Layer 2 of a small transformer language model trained on English Wikipedia (13 layers, counted from 0, width 128). Numbers have three digits each and are written without spaces.
A neuron's activation on a vector x is GELU(weights . x + bias), where the dot is the dot product.

Input weights of the MLP neurons that the questions are about. A number n stands for (n - 500) times 0.0011.
n10 (bias -0.128): 239480375411307701219391436292425598674360430403591509312475487601613426660616431528522583448542624228661422493534374130484565607570556338390559593596679471371206266625626477697609485669596446541429473477531628477354527561452435253579710495525586529597720433843427517551536779701570145475618504554779337482444691660462602312776333487554432542564311698426167393218581457488788235513504
n15 (bias -0.004): 442531432411600549650572465436378429557449356325561612417368540496809430577673637610384239320629616721404671518493489421400540579518306511441635486378508514468584705784455500560360391400433523603391469132456385700548629585459632369406484656400616330437375858481359659589507551673430669417662662526577633432500331436565593368648290637226596688382451528490513535553462471474489579424387
n22 (bias -0.065): 295449556638429832484561393556472584610543594373443339427443569471691387461704296472405656395413596281492713484634403191449590576574613367421545253571773500521434317678671413443418534508630472310353676565425492525334468669370321438448695521478531474343619444464305731570290504609328264563518392472533533472442547672424591493436323351351610517557524629577287600560585169500817400446737
n51 (bias -0.088): 528605327434667413404662110595329482545774513727286390793366460462486590493660170423691571417461368731406319504553436439763509745451447306568691456635721607461567607637763699605572433678329392644359514752509455477319528419640491447356532727567429378743467367729526359352591537651563628536257555546617304362287580422461412639706645352402537533406569500348431335083371584405424136247543
n53 (bias -0.070): 718547568488408610394552417593592601553641508698397394492588598583565417462564447519660500423452715666438250638431457399682533788475562358228597472646662583586623566715411474399766525520266556504622857630396374114315385525777314714492515588574475668421290602648427431623462431624583393520232577423687265462500612356350442645484586233306426469473474680333251250385294386452587577379683
n57 (bias -0.059): 428466326675526763763568515430591611523410453705368599497447432470699312443459525585323561416711404500518632440450396468632514369507659537376377532515552593441579626485679692664620500623740448496423458655511372481339344449628533360442603496361507456329443441493397404468369396545322337477442664489329446311536572510564486566812550485483689485765485404438306698500695315573750454422714
n76 (bias -0.102): 575384354478444647386673354548612200702551743299459383619431398454294404533435582283415440375481528424325362645367336500637330399563532434364523237420709417539520476925359724428790375562508472611455446570472307433367240640492627765447518378768437642416515296565543535493651600695500629548403557610429555500539488442613630263504285740360351750587603560550334500500438524528460574409458
n100 (bias -0.086): 385311549667288482536668445478376504472516619331395440204419496878459654526643560699397461512752737472627348580853486324545478384430561536429419474451374496591657256681357756719632285164584516545594302541275202422642362249460636369558480430644543554451423428383689712598407451559619735425652378649362580442496329343582348291466746725521312425705672417649436330567441206427540539366674
n130 (bias -0.104): 412207487537447541743719482366265531691589403438075500508560651491454654474563496584281561455526509765447613628383486483701425711610447514367445376809283567413701456509512472795289331398451484391348602376633545095789492465416531461454476253385513512403690671428483556780516431597103391486442595740518505360343658286380648718732578442521459683653577388465488674644568383287760565386647
n131 (bias -0.150): 490648486530654448751303515528514268487725300321471491556751819700548249577448491331368519685423467593630587523709705514461482337370357500505370342719729080749275449294483505500328520603463616466448354297565378675706745523219486436249500539465257574696653785453345687612629720674630433707739600505597663334583449373677374636304550304681422624513505723475323736443318454337272473425243
n151 (bias -0.157): 333376482562562342473647537752482257520625190294445452467534574542642416794617352528298725439706316631491732452738473315554311807315575175348461461491509230848601377668706763660226411479513413308289537417496464500723548296357703307366547407624805571669443283238569335500529525606562618582401414509375627527290540468318546224492491442441685491589546625488472571473550491461349656534228
n155 (bias -0.078): 434638703442282289545412334399481339390429408515508370373511536732363349515579496393500606486611421504551580518572636310634342568573683622682529375537390321576442474337524531643445519514470313542534542446389545635589510533411716350451569286548620722574385549748511609635796684592463750506631523549350433391595397604615245470359594541672235414456663646530503542560454221484390334615477
n189 (bias -0.072): 658705636715578601404500212613517496380700504491674588384774601495536328693518576278430795258554395672487665543315571412420701479568649260327488483685478533908428394550648541457380571458375477456491640294543305437626469392461333504455577636464369423405571360439702707577500492450582697618721416469437761386245350685731384579558327780778522390347438451297348399144544335375573311497485
n224 (bias -0.067): 561475682628235614500380303509347305795639464468528242592431759439278263504591491228468469616222400585696297515447408374496682496545234260464418561702509606715668460311517689763420516219644305417500566472491532369482628352590527442525329660730562210325648272714500526700632558758585585634533702628547352441394375586683513733359522361572495619394436492496532243413477663276366137432496
n231 (bias -0.085): 534382521515525583301529172599594574471519565533517265382406524641374520689450596555529873774235537616634468557627383381583654742553698408377571322320776454660605383530538444500683496445378254454814679631374549602607511435381573552658435363458512481516399209649727440478305481637459710632470529362760387354359561485631492489551644439531483215537487538296230454342361424339703436460464
n264 (bias -0.079): 819646509580583513637513291548260425516583457715540487172433854450388539576385359280310600400411403816756410540628545437646677407621414352461626530644460467552840332472407716559457428382727399356465600703557359527688648343491478504681597615545406774561456717465449223616592560629748496581727691562495551140242392369619403448550466208347319260409428451512465488487370248511583381510355
n279 (bias -0.126): 434302556707521716487635465333449453847542614389347459441471616615732378560689280408393349481516770100357629500562621434661294751437588461483500459458803468399174667536857482485656437622233500317534504544750594597594549521662622500552387571393492595653508578526413550813527488707107423466394375647284334427571550577405350577613566542387496536515452548436473421591504380344774525423374
n280 (bias -0.126): 531390593755375519683659496370541522460631606519310543473458468465587705497534259550887507490742597527518717637525504625462372403416609655585667514460323591580518536454711356493299327418581366371463462534463400201448287548574551478424556217558381348611732534470647450359530412465405433556421398635255633477689610306357527570767597555451630531497455528484480514444477475352379529419381
n281 (bias -0.104): 500496629869234641637426301724512705557587311540218284544569519599635500533452419554512700529496584467480566559508593331629300554402320341301511550512338650616543488787720663539591331588603570435540417360456564368627472437599504520295356454552446422623713492311689616687496394409484530561474480415409336242449253496365282572772566326308521609583419645380525504528423461389638492280653
n336 (bias -0.128): 226410376460487665718536591685627407315528496452617709626521487358284335572607598279593591464732668505613466504943598547415487364465314316346635352692241202719405362748423837543474401652483190653429441514640588427544438609504491496393779785529676373609388278558598543492834528613422521669516687496477361170466400325326480492388406692409337315488473590457334500384343658515557462497446
n342 (bias -0.121): 584507609472427519457346448450534454431507424665260679393460616464287644478442403486585644486337164400625451513716262389759428415538647583366382574569598587575670458536606480634557537404412402551527763710702404325573469504293489564478517468525541421362734481484589466452293532606428238562422660605584350664327492420515592378602802500391532148650586382531459532216582440490530153401500
n357 (bias -0.143): 616259452760742565682598268596540621697543615348504372445618484454344547457339624572440626547419600546555531598562504442559469407271520700580381400635439485297508327721342709579528217423433472238528421397397144314508369508320437492582401412556613589472736561282636411677478496690409617532515390476392787678586492442411408460693651691541620538467427355489464541423508364319848403328556
n373 (bias 0.028): 371494554489479464374582309482426282455653638461351569467509468503670271641509540511485427565560512525565425571451600371442593408526512630399548400309431327487532456373358453638523559472314463385446478421391500448358571371453526497469539556527419552532750470503664477442351576579667455519508629401583503431671763360586651422595471603357500528363479530500535583545379512454430592572425
n385 (bias -0.049): 629444682461291300626372438379688461350671372797698288369397634504482428716444617411625657551533318549543546588696675471583585587653724364444306595342548609389504390460373694408440478261479356311366611571547526389491637624487284357387549635452664248389637239682683508595488488590487382521584347587509246487365483609679647196679375615443496274652518937363334480217285349339496492468493
n418 (bias -0.074): 688551534600441287755604242538274496406599558525207439146568431758556600756606475681297641562702398689463348604439504439477728488413426423340468427500547456673558393430508566805396394536513630310297749548513639639416463341466346529334444553586631586391691717300516488563415616560663397571477607385378669172549645416565558355257753554544257208691423414597458629321603414408342476484522
n421 (bias -0.076): 472422366719575460621396748181676393528576723597527367378378672601414343587527590365602443439466256440688371641577716713549544496670530247500762411724437325634522344343728384413373527551680185749456523641667319628270551478451531171661356482623569627513436473585410354543787549609421521571455626621313523115690400564641676504379140430263313505664509599547444381478283289492517466423531
n429 (bias -0.094): 620480418701487765721606335599406448627516568277482396401693525683715479585513304535560610743780422724335580542666504583746563417483327627355364640385177229602706748231504734738432285266687462315401749319526461416286325555444517319408394581448646504645687331630346462648453386467602496562440683343500559244412470523450603574451742351359403509360552388454643516331605500571424413500358
n439 (bias -0.101): 526591186451443425334613466500308574360400577422290417542633548772424585443471580401347447582429533504634412860615692595508565611201613479610626516533733635460388701646579577621711309351720290408343538601402377593357358504533504444485561324549756256737563338641381564667575583718528442474618463254530314404167569674555523630372400455411475267533546378398426362421554588382593373491664
n444 (bias -0.034): 461493322565463629344562699292657360413439597692558496538267690367831322580557463520504459332619417422597493423471362449361441482537485654444576305578511436484555323508548512621474571223743281619436430461481492585511463709226418526349609567396559717425503454363260555467308603643381354431576611531589559462287574384416497490628661578256783603684508402480338507530427690556440566528660
n446 (bias -0.142): 634291258460471524248117470423271524719626457313343574456592458614529476461926365509577330588578765375675589669454315440588500440533476461619564436529709554660265580560341319603514500509295335338510445268514279193787598224643698467374669455496481371672465471336458775330553663819239373642345748685525808709289769422417597630446421667383470500574290317356341683626833313437453477272663
n481 (bias -0.089): 496642542804455546663390354271249358589612623322194376531591275749419496660772564611567488621639408755435472476500559624645553416529374428306591504664504492692500431383671582733385518389336471466379406172525633556322427303554373654426464305581411639463654274479725725478580473539352414613404597273307710378788557223448385628508681430445436513612357554522463581580661295597492396437424
n504 (bias -0.133): 350357349312263528519284471636351683646441449388663242509429604616759532500745355588589380372298632368505359626450396261608689428482257586360540284644647443596331482407706676625606464469737537758340515514741626592271550574500472220447624573959482426374754646642215568285500740740301186485431434533689426415431555407310569424726554700478486436580557870483290282486758523443676369514516

Each question shows a token from some text and the vector x that enters the MLP there. A number n stands for (n - 500) times 0.012.

" he": 549547617430585520574581534487494549453506516506441526600418574451533571228406555487491426451436509547466497304428522540495463467610525516516633536462421525381607436431462469420544476543390587420559502491425526406561475549579471597390550533423421481507493576424399581455501406392481557700464438516511533464502360481481469572541511424502471588421413473568580531558495436657444609750523
Which neuron lights up most? n130

"isation": 443547421408480431437496493467546596518309528530455537539438538570469540241436517543476492466467351441552512421450444503405529569518503551542502487521397550426482513439500433544526372514498667473499457456436427492539514497557502509636459433493523468508531634444420419502531522481436565618504413547509456528514391578487517533508448524582490593543521483516478544485557602558531532864501
Which neuron lights up most? n130

"W": 385604557342528513510521485567553630504483426531533589517455506434557524228435471567455415427505478416501457364398513521520377535554512418453471642455408576489561417581469432460582463517461560567466379441444524433557460495485522597544446404451442465469459525500543534487486417374628486630431385476493519551560362627476474524537509407561550651595475517629657526463439435581529514723512
The most active neuron and its activation: n281, at about 1.4

" ×": 381615520519540550373499545565546513487459523565531536507476509521494502320480378533529533495443538491495409357452523525458494542514523452506523465429577504618468528518420487429523347629381585527531482407522532550447585615431486566565461373381417485498340557505495490442427496397487505590439451497553382441568509602521546534508501506565572509533409484520405561355449637584539480818522
The most active neuron and its activation: n231, at about 1.5

"4": 518583516423501475426492452447535544530448553541520449539448496506600607295460506559531434459449522380520439307484472471516551564579524494504400545493505606448568409492478409480503452381415531553446474493401538512423450535514486573503429539405549437473510582480599552474398420408467538720457448519479424470522478549489470485493522441461493491617428462686532512480465560582527622803532
Which neuron lights up most? n444

" dry": 470526496437546615376568544570400556516489492512433505607415479515452555256546496518507490537500465493483383381457387492397543510536463507461449504497587540457466544530442387501555481584458605540614470484414494498376444532539473613557482642449447500492406535437390496603388442520432498613441497473500512490586434626477569577388546593522539633494432429596481541455486540513501511800506
The two highest activations, in order: n53, n22

"L": 442633522427564477500626521516616585411477482520436510523497457398571464235393501559478432504517455408563608357392468443453387533598526407499436622468404580530580507460421526401553487479531646511453450442482513464545483576507494580599463585376376476414503457488520566447432492314527409609495399496525461525526400592462525487540520427491548633561478569628692537485427532590514459717495
Which neuron lights up most? n281

"ior": 547568466472445531488566388560490529480442506443513494553478484498473501220403456481471451505421497448518422530394462430465572539556478450566488489490530579508636456468425453484526460466544625615526474519504435489419556493560450483472505534460538471453533400580373565523531559268501509628521481526446430487421540650485626468527463472561464556565466375715652460535478658470432487767528
The most active neuron and its activation: n224, at about 2.7

" Boston": 511604480471541547338512490545544466468434487507592550542465407497539559287403479623437433540484438519514370511485423553497505489601532470421579549428417530427621508564473512441589437432420539580524481556539531463494454605499499555518539491376451506530401442407478535469377435263476475707487454488542417592534491593465590491425507506567464479489450424717496543429438514447459558829529
Which neuron lights up most? n342

" v": 504587504484567512557415420650481504560493542500461466630458370571463478234420512616543456446485461517426555349418476460513499527517478456426524499542547533545530546448503476448565378524421626495627366526468487491483513566561458635506456467472419526487465444380425550485443457228396535619428437470568440478536432575456476498595571438513472689531382447668775542467536579613488531729503
The two highest activations, in order: n281, n481

" g": 522610480448510455449574505476436600565511522543554479688405445439472518285506458566559389478456473548419484343334433403529472494555469482417351608453573542462438522527470276490655491475410615576589394505427508529448537593573462646526475485404407538474462502480407549541463558289450477554452478539485426563582458593431505531458559571633551601500433502532629503417596474610469601713490
Which neuron lights up most? n53

" recovered": 486529501513508519421462507496394528441381472535449520501374522533482554310592513470544479431390400446472434418494461617455557396507580472535572492453546529545432483500537377428581417603470566562577387528516506499465472533546468505539491511464477514461414566440429459462612379461448500669509444431499496533502407519455579567492490480526471617531487517614439586468517610572546656856505
The most active neuron and its activation: n421, at about 0.29

" used": 454548500488512520477513504392501578519393493502548444602396496538495567297518493505583473446411397527494458387369459483471539508552561502546576539578494497608430440505534276458513393644498548429540429517469533560538480564528461548531500444547520510525424506389387534545530471414486560638493483475419449482546406597530499493470382434505529622527552455596399471546573414646461579838503
The two highest activations, in order: n421, n22

" Roman": 525590442581549471516597397494490493500480572504584458571453455399511587290524528476464398519362526498537540503450498519438691474485502461491410557505587549648547494316436418354490413468473626398449451511504512568464473546561464563497501527390429528421525412394460477539397480299512528622475433430519508470493416569494581542387544536607420556504418468652725478522480619573491434786537
The most active neuron and its activation: n224, at about 0.82

"ubb": 506541500346440516404537441468408594514463480465515583685384364475554517226478544492527478511532350581520434443399492553464510602449497517539486559460429556546594585628497419446500481533544555574485411557488456413384415573473446678529549510434385489485466406496488562463530447372578534608420461412419431628487375620488580541549474510626557610449425433587737516512479576492516466702510
Which neuron lights up most? n51

"Team": 486558404390584481550541457438574518496431494591536557483410642385431459302336550497508493502482373396516516413473453518408509530509578504459431547495488558499544444459449554447531500466421499386518414523422486540499526558517482497602507632325422476539511484438552520470470459627585516657505434499516412607544378660509509482539432474597478519443610494671520493428453485523611455828509
Which neuron lights up most? n385

" at": 541571507416612518565506551486543442518457436428589559570477473422422563337514492564459433423476483598469433358571472511500553479523535442527447582447451467550438430661464421475525454499403507581483425504438611515482490502478522551512463562439456519588522388568340501487506555335485513701510388528462572521531427559432513484445515484534448593519491499535441540461370598537517595857478
The two highest activations, in order: n336, n76

" 15": 503638589464489439538441457527464506486451473460479518545467474462526654433522485585400503441504398617496358313427509528455558528624455447462432514518490537532568504326504440483467440512400595590479516522456525531490448424479494571547366512507473525474547495484529454421362485321526479629474443446404508465495487509465536526528631578587477492579482470669676506491468646511540517816501
Which neuron lights up most? n418

" be": 500598559498566462493509624488533519475477541551454508598451487527414504300475539563408476400508466498433584317350499496417533487525506463509553512469503505406462488429482420440576416600368552400583499442497536527529464512533456537522538469468352533408460544477397581494517496426370535643529425423479471387583530517483477526571485484462513665519352538646570558597570519702515483820499
Which three neurons fire most, strongest first? n481, n57, n279

" Schools": 486605401532549528417588473438629515488304546509580565441472459498528517322289528611481446537423434455498514469518464508445522480537508483481492528471421520292546418455551396484411518455487528506464524463442458546457497500466509491480508556439462437626515459544525531476530553376546580640527563494420415467496379584465590480505481476448481487528548394592657511455481628550485602860535
Which three neurons fire most, strongest first? n444, n429, n421

" of": 517667467506515501531486473532512551517458443502609549479487513333412588378404480456490464426515480487499495232487499479469610531434485514554479559573436492545526461543495387495490474499500515505521458441500604582486540529438468429569462505408468535537501555456328555483401508376486501645460338520441531501469485590411537509475509430617527544525475441562532538529510586609501592859490
Which neuron lights up most? n444

" f": 496632591496551509493462473536500530578486531565510515501437394521526480242497451569460416470467413541422635369483475425498485596494456375409465533525543501502555504350509473419586481610421655630512448487365524549514478589526569570543458477476494504539508510484465503530472501196492526576481563495480429581471346612419469499495572392524468525474350494546871512412492596601482590680493
Which neuron lights up most? n281

"|": 552541409414471486525525453471473470505519541475510454559476364430567524456418450421446483439507388491534439284378467560472539519593519534511569504534512486536541399500473464494550466510417678519470458465555517582435494439447486654496435584375462494510553552461531563469458478388584518652425362483446600553531423571480529503447512504634487515562467445590603580464486553639496549892461
Which neuron lights up most? n418

" solution": 484588483426586546490461477431480546483297503581478526506424554388450531280486577516540468480472474381461470407427490533444587499485493508517641492502428528453456390389530496484573442488505688552523489447422463547592499540541469513629491498429480475438492561376463522456549380516461618626458543487478527619499355532482499487506431480527505677451460443542479507558627554585476498858508
Which neuron lights up most? n15

" |": 549540481443489499515509470483470539490453483505514505538506310462380547463440468433520521457474464464505464270458479498501553508553516459510472523468445493479551480445483388447549478479409610534493489466488582508531502441580502616508463525494472465490481509480532524431491487375502541651516434418437562516493468596474551506446511470646491522553493492549595582498500537663499533962459
Which neuron lights up most? n481

" state": 531664423480560543541616394504435513511406568544539539444514509531482489334302551615517481428421373473472458443443506471472581481460541535477467530596497509558560510291429476507483469488471539585405500525420534519479468589561566425653451465431482517504510474423441540512454553299466519648543525470482432596462405561464511509510534393498419534495511341632719504551494484550455574845486
Which three neurons fire most, strongest first? n429, n264, n155

" 42": 436615544423506441452411573450440524505448427546583631574514498484476569375405557553425475486425479509580355363446480586498502485542528504465461542474514561625502511324543390469464499549382563591592572488460481478435418455458520575515392553412421471521463522582563481344435500404487461654500418532518483561522425465497501495532551499614456469542480477610382548427489541634523571834518
Which neuron lights up most? n342

",": 457591486396552534516495425486520521474454467501499463491469467433548599352391471530511476527537469534470515174513493491478575562573517499515523536415473487454583493426418444492518501449483619522449488476396620493505476548550499527440582599415462490404485505531379528487439452314488517609505426470532557485467427591455541505505539440516450518506424535543629556526474638661480587825520
The two highest activations, in order: n429, n444

"==": 461420482493517485482681584505535535523414487510466480518483551523510519405510458488436500465536422494537515208494457529420537553565458445451450496585522476603527457502513510530525444515479549347516441471458538538583472469499440513553502391478541491580467533388468530463504492444436545611422314469463504536489484594454536464505434404480474583537465478661610565529516577659513709837488
Which neuron lights up most? n151

" Senator": 505563406411494453500562418439528478478381506532596574455412527353417510334477546529582458433472424488491502531424547576455560420532555538496489510561493502530652429294479412469451534519570497599383471548456434512461464519503533519480519509385498540514478491534476513404538534221528558684571481423505476532468390601501566461431464503585395537499542402681672496543448482573506590853510
Which neuron lights up most? n421

" sh": 460605501322617579476556486522418509550496550555541544578363502432523478268466485520517423506483463588403478318467397461516489613487566496452527549468509512469504509507407428500537486613397614527584439471296563579541472617549476588515517559449367522465418549440433451516399589454494518611488418536527450625550376542495454572442555513587578581433410526446636580445468508570526527691466
The most active neuron and its activation: n15, at about 0.85

" attended": 404501471558527564420545612485526445488450469525613478512421385444429557371560517512542402454396440450434396414616502532518517367596490446504394521514505457515541418639540414399638524574533470491451500540419584461409476592549518557498467616473566499600441430522404505503548574306563465589525495480491420509530366516417536467436516466524525432568478459611488515538411628635554650831495
Which neuron lights up most? n336

" Troy": 530611403486553511479553509509494483459491444543595586553498470317527504293515526540437364570513555404546452539416459541459523450489497459479450566403482572520533372450418407420547557476462622460449468473431491497474426539590485510647536576400451497404444333499523528435499489356562490645507400471460545626542444593459604486437483521585419607435428518642634548500390514536468517821545
The most active neuron and its activation: n373, at about 0.2

"ed": 555589497417526518484445458638520598483390429451476488557488456499434547232599558480582447415445448438487496354419401478513579475525486440599518493502541578498450431604508418528599478639588617563456443510474505517409507542498481511507475501504469500476562575535386489478452478379422458582444403481444447479470374560458477491523462426580465488570505519599573488515566562596583576823531
The two highest activations, in order: n504, n22

" is": 522607545531522447492494562434597548485403521480505455557486481494396503291444498522490486403462464447443518283322527496477543456554489472531506541475504509493480497572412445455574443508489629469466488435461548637560463515564528492471533531524428479439439555406379567496545463362400569660538485475511477528558470509482529463552489392522513589554383509576486524499521507712517620857497
Which neuron lights up most? n15

"ue": 532570504389451520484448563708489603547351458490431546502495463573416516224424492542488522459366496383561434437412444558399542504473522490572474479584536594479467434462493416537569502545456551564579498419477518562447505536570496473528470549451431435542550573460400456475500622427500532610506410456425470553495440601478538496580427405504565528563452397587462505477533477611507529807516
The two highest activations, in order: n504, n10

" must": 464641565457478541544489634504522545507477512520506534455440600470510535299509507509417464424395483457383474374366542478452501550475452441433659506489450495459596463607504376438512457624364640422558538480537508528546511587525486456500507458516447442459439510466398472512568488531458600556500557462401423522542409593475542478559458387574586636400403472590616509440592534690484529812485
The most active neuron and its activation: n15, at about 1.9

" or": 545590471478526547488480545483555512511474584479552532485570595566378544339414491543537459447517511508496350253376480351433542541510508430544486572521463486477530474465381391414531529541421664461464521449478527483481492536518508515578499505429394537472466536429316511521462571308439585674503499475512466458466545582492526529501517458656531537502354486536525505550509595591525572814510
The most active neuron and its activation: n53, at about 0.11

" ==": 445466483484509499510666643537486603519411501489544561597490538556462518400510461556403423429483396542519414329553453492368555550618477464517461452569563481666546465460490461499542416491374536396525421476472496566671479431556453485553486363546579475537431513346509507463508545547443513540434377503530523518498433501447545449462434423424464542561403501611509563525564670626474730794489
Which neuron lights up most? n151

"oration": 462471442463496518459571530420509466548274491495564572594496500547429591224408476502466493510512429395488494437463499484411595538503525533542474471483450547443502453473480497563507348535476618544445431540499458485470475568507489564600478439532532497504571494469426408505523409412460439663480430559529429506495481568487537486533480486552446556519455423592422547518518585562539622872525
Which neuron lights up most? n10